Layer 5 of a small transformer language model trained on English Wikipedia (10 layers, counted from 0, width 64).
A neuron adds its activation times its output weights to the MLP's output. To switch it off is to set its activation to zero at one token and run the rest of the model.

Output weights of the MLP neurons that the questions are about. A number n stands for (n - 500) times 0.0014.
n17: 508 545 519 668 780 474 294 377 467 417 474 575 503 582 346 831 538 358 348 292 648 667 519 623 282 408 425 631 382 548 482 444 211 600 282 511 293 414 594 472 554 385 441 518 377 543 404 621 318 437 678 349 253 684 335 534 378 331 394 450 583 462 485 517
n52: 424 381 445 776 386 338 325 592 468 552 553 402 496 342 372 464 514 413 498 585 458 511 427 575 784 643 574 609 469 597 591 290 610 508 732 470 550 574 277 551 429 537 548 594 486 314 488 687 350 631 651 706 586 387 790 362 691 424 370 382 662 511 679 383
n60: 613 402 379 584 325 551 651 544 308 631 250 482 690 420 566 466 536 536 607 462 367 328 460 501 519 598 484 386 558 604 647 361 557 549 519 437 617 599 453 714 481 395 452 430 460 551 524 306 675 471 602 796 876 392 587 477 593 473 616 549 369 528 493 638
n109: 433 468 409 462 590 417 639 477 650 450 371 664 505 541 512 567 574 311 491 435 344 569 394 302 341 653 390 350 416 342 598 618 319 495 588 623 459 442 693 347 540 476 313 485 436 370 414 320 407 567 642 625 531 354 463 537 10 568 568 492 391 637 652 459
n115: 481 705 587 555 568 344 464 677 442 666 459 589 361 541 504 546 448 403 567 609 332 486 500 332 575 700 735 426 751 561 499 450 599 487 351 300 526 408 446 546 362 593 636 276 663 409 263 588 428 362 509 394 522 643 453 518 661 453 556 489 747 460 664 537
n131: 498 559 397 534 534 513 618 364 372 359 372 466 438 441 319 397 435 378 522 396 347 554 528 452 173 434 633 455 697 588 479 478 466 624 437 313 655 469 609 452 495 345 503 584 381 482 481 400 597 296 644 599 360 469 508 612 401 719 664 436 352 316 340 306
n132: 440 453 587 644 378 499 561 561 615 608 366 467 397 554 567 535 541 629 607 566 559 713 397 712 722 537 645 650 287 496 538 644 361 301 535 506 640 582 427 403 290 446 315 696 430 547 326 498 727 597 570 276 292 415 496 546 589 357 756 543 590 499 514 436
n134: 495 519 603 441 414 409 550 464 406 686 795 607 285 473 624 504 360 447 551 525 611 403 358 613 510 581 454 618 629 494 334 270 517 523 496 369 366 445 551 612 355 524 658 461 604 598 440 742 451 687 524 542 656 588 466 509 645 622 587 577 798 461 528 477
n149: 684 534 305 415 373 627 254 502 479 551 360 557 503 503 494 380 507 520 629 398 520 466 630 505 261 721 528 501 684 253 493 527 710 443 557 437 711 543 438 324 381 638 645 496 368 459 406 599 469 333 693 603 865 400 340 469 570 544 604 455 592 562 483 453
n160: 686 437 554 369 380 546 494 361 516 414 462 395 527 720 403 493 484 642 326 539 528 499 668 576 474 629 556 464 356 642 372 446 667 638 469 518 522 381 457 634 707 131 405 666 603 366 370 412 726 617 611 278 634 489 388 366 491 550 291 545 374 543 579 533
n178: 569 591 540 637 785 499 533 484 600 370 222 342 575 532 402 433 569 501 491 381 472 285 634 463 524 357 545 474 570 361 529 601 502 351 384 305 427 468 502 510 398 394 343 594 280 466 567 399 384 297 515 417 333 401 596 499 317 619 406 353 317 507 609 410
n206: 394 419 656 708 516 668 327 467 519 450 670 679 501 572 522 538 511 571 592 363 503 547 473 721 742 404 529 374 322 573 503 481 422 407 503 545 626 482 523 508 407 544 344 555 676 475 582 673 516 511 365 492 671 464 562 468 496 144 483 615 533 333 677 517
n209: 462 492 564 591 510 524 497 636 351 519 608 501 477 667 354 283 620 678 486 450 423 593 327 471 542 279 692 500 823 311 330 463 490 453 516 445 472 503 302 383 241 508 618 595 292 553 589 401 641 555 722 395 372 440 542 633 508 561 524 469 512 498 338 796
n232: 534 672 518 529 575 587 529 401 598 402 605 313 650 448 712 673 428 421 566 793 585 574 566 639 71 455 329 599 516 493 539 389 511 538 354 459 400 510 612 569 475 462 525 504 374 426 421 505 511 606 624 508 513 537 319 622 300 401 602 317 419 552 719 544
n234: 401 642 391 466 664 455 553 548 374 533 578 429 458 384 387 243 477 372 571 527 359 197 443 441 338 653 553 460 488 656 424 484 771 426 497 444 448 338 537 826 375 472 384 567 493 634 456 522 581 392 303 388 633 406 552 371 331 443 410 332 560 482 481 507
n255: 689 627 642 276 611 513 478 436 344 555 811 682 362 486 391 489 387 557 519 488 601 564 550 569 530 528 629 498 563 445 360 344 516 491 582 367 558 511 561 767 588 684 660 338 473 330 608 428 455 515 591 522 409 564 595 554 428 454 358 557 622 488 633 509

Each question names a token from some text and the token that comes next. It shows the activations a of the neurons there, in the order above. A number n stands for (n - 500) times 0.0039.

Then comes g, the gradient of the next token's log-probability with respect to the MLP's output, scaled to length 1. A neuron's effect is roughly proportional to its activation times (output weights . g). A number n stands for (n - 500) times 0.001.

" Mount", then ", a"
a: 469 515 514 527 479 493 545 493 516 511 488 455 499 530 498 465
g: 485 438 367 609 697 489 628 476 614 429 560 606 399 573 511 364 467 369 542 453 459 296 281 739 411 460 719 574 651 613 401 485 618 507 379 307 532 281 548 467 603 359 510 311 492 509 494 441 583 336 369 456 366 489 556 451 400 584 166 410 844 676 385 523
Which neuron, switched off, lowers the next token's probability most? n206

"970", then " D"
a: 460 477 572 468 485 505 478 533 513 525 500 496 511 627 459 494
g: 406 486 362 772 600 572 587 404 517 488 373 322 614 446 675 417 449 536 504 559 583 590 555 609 465 626 517 356 720 413 689 656 504 502 507 510 408 740 652 466 755 577 280 520 462 415 428 234 520 593 661 538 512 295 385 596 366 703 594 546 356 780 410 510
Which two neurons, each switched off alone, lower its probability most, in order? n232, n60

"ot", then "able"
a: 424 487 541 461 489 506 501 502 485 470 502 505 523 544 493 491
g: 434 570 543 410 442 485 549 712 585 682 466 362 578 493 594 589 731 622 257 416 310 585 494 411 421 628 449 415 341 500 602 456 561 543 607 435 832 788 541 396 473 629 547 647 567 373 483 349 600 581 552 820 638 439 489 303 513 703 392 496 425 535 315 466
Which neuron, switched off, lowers the next token's probability most? n17

"o,", then " where"
a: 463 491 537 514 501 388 509 445 502 531 521 520 498 449 474 503
g: 398 401 521 665 543 505 394 485 327 599 457 184 473 325 532 430 470 494 336 493 302 473 236 398 625 383 580 273 710 430 428 502 581 598 483 458 461 378 319 278 400 371 583 579 503 543 378 596 334 335 493 695 392 638 619 520 399 317 446 331 494 256 387 448
Which neuron, switched off, lowers the next token's probability most? n232

" Mount", then " St."
a: 477 519 520 536 477 503 533 514 508 511 448 481 509 519 500 495
g: 728 484 569 627 607 455 653 296 629 525 517 712 313 508 580 341 665 595 662 506 335 274 371 406 540 689 558 543 387 369 637 277 684 361 495 508 582 497 456 618 729 467 298 468 500 486 381 501 568 474 497 401 517 407 510 373 352 631 358 336 577 741 406 665
Which two neurons, each switched off alone, lower its probability most, in order? n109, n17

"8", then "98"
a: 468 519 520 499 488 497 371 597 484 540 493 523 465 407 479 484
g: 745 352 412 503 492 567 891 350 514 694 489 534 496 390 640 387 546 550 337 462 597 462 414 475 473 559 547 418 533 455 187 351 280 432 584 372 384 558 388 640 540 676 655 391 597 521 385 406 481 668 449 576 416 608 632 355 805 598 596 587 635 471 522 490
Which two neurons, each switched off alone, lower its probability most, in order? n134, n232

"al", then " General"
a: 416 500 506 512 485 493 332 500 499 498 494 511 495 482 542 499
g: 745 569 461 390 393 432 534 419 599 540 609 431 498 334 493 271 476 645 547 315 232 592 575 533 528 666 393 578 454 606 487 481 541 567 538 366 445 216 683 465 743 335 442 237 510 490 592 375 336 545 467 578 543 438 443 672 400 731 563 300 590 688 624 371
Which two neurons, each switched off alone, lower its probability most, in order? n132, n17

"er", then " was"
a: 458 500 567 560 510 492 468 971 475 500 499 489 506 491 497 481
g: 603 476 570 665 469 576 236 492 505 535 645 404 422 557 414 606 739 324 255 519 441 412 692 534 344 462 525 182 587 436 314 741 520 468 538 435 564 361 487 334 587 585 613 406 488 434 507 641 515 462 493 662 475 297 388 480 502 646 384 489 449 260 220 373
Which neuron, switched off, lowers the next token's probability most? n132

" from", then " Russia"
a: 479 509 505 582 500 510 517 492 405 530 539 515 484 486 489 496
g: 539 678 543 451 648 545 571 395 821 588 465 591 360 357 545 648 543 564 355 513 366 639 604 414 453 519 592 629 491 378 598 646 215 413 570 552 574 638 373 426 598 406 572 454 476 589 634 387 311 547 300 605 563 445 597 523 542 242 692 612 841 420 603 368
Which neuron, switched off, lowers the next token's probability most? n109

"31", then "–"
a: 450 499 554 488 469 494 366 550 510 528 494 509 495 587 454 565
g: 446 317 580 447 543 366 535 293 648 639 346 407 769 525 529 722 554 577 775 552 493 665 720 449 477 656 648 597 490 423 562 619 364 421 582 465 489 707 358 430 454 618 623 247 585 490 322 508 799 498 749 556 555 549 606 463 640 509 470 439 468 487 587 410
Which neuron, switched off, lowers the next token's probability most? n234

"al", then "\n"
a: 460 607 523 408 469 470 219 529 487 492 505 500 473 473 584 748
g: 403 608 613 530 631 552 276 439 370 526 512 649 397 483 301 651 502 639 671 421 634 276 416 653 377 404 821 596 792 413 506 394 483 528 389 510 276 591 467 475 501 303 644 442 630 332 486 752 557 504 466 554 392 691 506 450 547 434 491 536 685 646 380 446
Which neuron, switched off, lowers the next token's probability most? n255

" Catholic", then " order"
a: 487 513 535 513 504 515 532 498 503 522 500 524 499 513 480 496
g: 422 468 537 322 671 605 767 589 393 628 481 280 625 668 680 477 646 606 288 586 419 409 512 617 606 655 561 654 384 632 262 511 306 538 485 319 460 431 489 451 274 514 490 382 453 648 595 453 794 487 526 465 500 364 662 514 419 556 504 286 481 405 491 293
Which neuron, switched off, lowers the next token's probability most? n132

"id", then "ency"
a: 471 496 390 580 451 452 497 523 512 244 447 477 491 547 506 538
g: 557 432 633 481 331 478 527 522 732 462 706 482 736 562 841 775 521 500 394 466 391 617 624 344 617 425 545 461 625 534 585 556 428 575 362 457 623 608 558 343 363 781 686 438 423 338 434 447 437 512 481 463 476 409 419 695 552 680 635 560 456 215 519 431
Which two neurons, each switched off alone, lower its probability most, in order? n160, n60

"s", then "ville"
a: 450 513 519 497 498 469 498 491 500 503 484 653 474 497 489 604
g: 404 504 458 480 417 517 705 645 302 570 645 564 544 378 366 528 386 678 406 525 486 210 397 373 503 300 659 684 460 404 613 376 704 394 395 588 301 709 507 524 408 504 320 654 437 444 348 641 413 291 203 559 439 544 650 460 677 555 404 451 489 638 462 503
Which neuron, switched off, raises the next token's probability most? n206

"est", then " person"
a: 442 499 487 484 553 486 484 503 480 494 507 501 500 493 490 483
g: 777 374 599 401 548 605 667 385 463 497 648 346 680 612 448 540 516 487 662 417 224 557 512 267 484 456 735 472 368 558 506 445 445 579 568 642 198 720 445 452 675 624 366 474 350 507 415 436 736 643 425 512 524 442 513 497 489 662 443 582 472 604 626 253
Which neuron, switched off, lowers the next token's probability most? n17

" as a", then " political"
a: 492 493 500 519 480 505 504 516 361 501 653 510 496 497 503 497
g: 569 555 295 488 587 550 587 708 836 577 403 612 471 447 443 508 624 450 706 471 561 590 553 266 540 373 370 533 592 521 711 460 351 561 707 311 471 426 854 308 673 521 531 525 479 453 535 732 397 312 564 484 564 546 614 504 385 424 456 416 605 434 528 291
Which neuron, switched off, lowers the next token's probability most? n178

" Ass", then "oci"
a: 468 498 398 494 513 511 500 488 520 502 509 477 491 512 486 487
g: 379 558 388 604 518 590 339 556 643 662 449 445 539 347 389 272 590 618 493 416 370 575 290 581 699 446 168 648 636 395 549 439 511 583 671 524 689 588 531 474 470 744 608 516 499 306 423 379 404 547 604 358 727 604 679 427 476 521 512 391 443 669 676 310
Which neuron, switched off, lowers the next token's probability most? n17

"y", then "nd"
a: 430 485 496 535 506 483 611 519 505 496 480 490 482 498 497 500
g: 475 414 414 685 370 470 520 568 379 383 662 408 671 587 161 467 506 518 680 777 465 620 666 430 545 692 371 611 553 426 759 400 577 753 553 620 441 468 667 490 400 454 571 519 713 447 487 300 605 573 610 725 564 582 481 485 569 516 655 620 360 434 615 564
Which neuron, switched off, lowers the next token's probability most? n17

"ected", then " add"
a: 505 499 508 618 500 500 574 466 509 496 511 501 490 506 484 505
g: 539 343 458 478 533 576 592 270 264 421 607 380 407 583 754 575 463 542 508 160 418 569 595 409 362 592 292 469 622 693 284 315 781 363 412 381 480 668 529 466 599 414 372 543 473 552 404 561 456 348 557 492 416 394 439 433 277 707 587 462 376 535 545 494
Which neuron, switched off, raises the next token's probability most? n132

" or", then "ph"
a: 477 495 502 496 483 424 502 508 398 502 501 517 500 519 480 508
g: 590 349 551 575 375 557 467 479 237 663 399 341 500 738 403 334 459 506 445 527 350 468 592 597 514 341 421 540 535 497 334 591 757 737 741 617 315 465 480 603 669 324 729 322 532 557 279 516 299 497 452 420 597 441 456 531 461 513 642 465 240 478 552 459
Which neuron, switched off, raises the next token's probability most? n149

" largest", then " family"
a: 499 517 419 491 483 505 514 498 458 484 627 513 503 496 502 498
g: 484 540 484 342 378 568 598 587 446 643 160 351 414 567 379 420 642 262 654 582 477 534 477 557 528 465 670 452 385 536 653 469 687 559 558 244 425 461 444 523 685 657 555 356 541 352 595 806 384 505 713 472 570 549 443 419 599 353 432 317 348 421 308 367
Which neuron, switched off, raises the next token's probability most? n60

"968", then ", D"
a: 468 491 549 472 484 483 449 596 614 504 504 488 523 565 458 496
g: 324 594 292 318 462 687 434 509 461 414 817 377 475 486 508 418 599 505 387 442 511 355 384 528 465 371 833 482 560 650 294 430 661 567 670 498 569 558 307 616 565 270 385 506 503 517 520 424 703 715 367 456 652 322 417 421 604 520 413 532 609 657 586 612
Which neuron, switched off, raises the next token's probability most? n234

" Kn", then "ut"
a: 454 418 507 499 469 494 506 483 494 467 481 524 500 542 485 507
g: 349 389 462 437 473 566 345 717 510 542 299 675 785 639 622 313 414 430 532 498 657 393 421 607 427 472 553 527 379 460 482 628 450 639 481 556 303 492 361 702 612 468 472 359 613 544 421 393 576 345 536 417 481 251 235 639 401 293 569 483 278 350 504 300
Which neuron, switched off, lowers the next token's probability most? n52

" l", then "ic"
a: 473 490 481 500 505 558 493 494 510 497 509 508 489 533 505 499
g: 534 423 431 459 554 538 226 498 507 623 299 533 346 330 311 612 556 486 500 631 758 456 452 590 404 678 459 241 652 672 367 353 366 535 308 302 595 415 699 471 638 592 508 519 343 385 673 617 357 309 455 356 462 593 446 365 444 437 396 467 394 557 399 318
Which neuron, switched off, raises the next token's probability most? n17

"ul", then "uth"
a: 407 490 574 525 491 504 471 518 474 453 444 477 478 509 513 502
g: 432 386 305 486 479 503 339 306 319 391 542 640 380 428 511 348 298 377 592 563 790 322 576 671 504 402 289 448 347 664 665 373 618 476 325 518 447 597 316 462 409 500 461 657 227 422 478 550 630 515 434 411 506 751 455 424 467 506 291 546 639 442 485 357
Which neuron, switched off, raises the next token's probability most? n17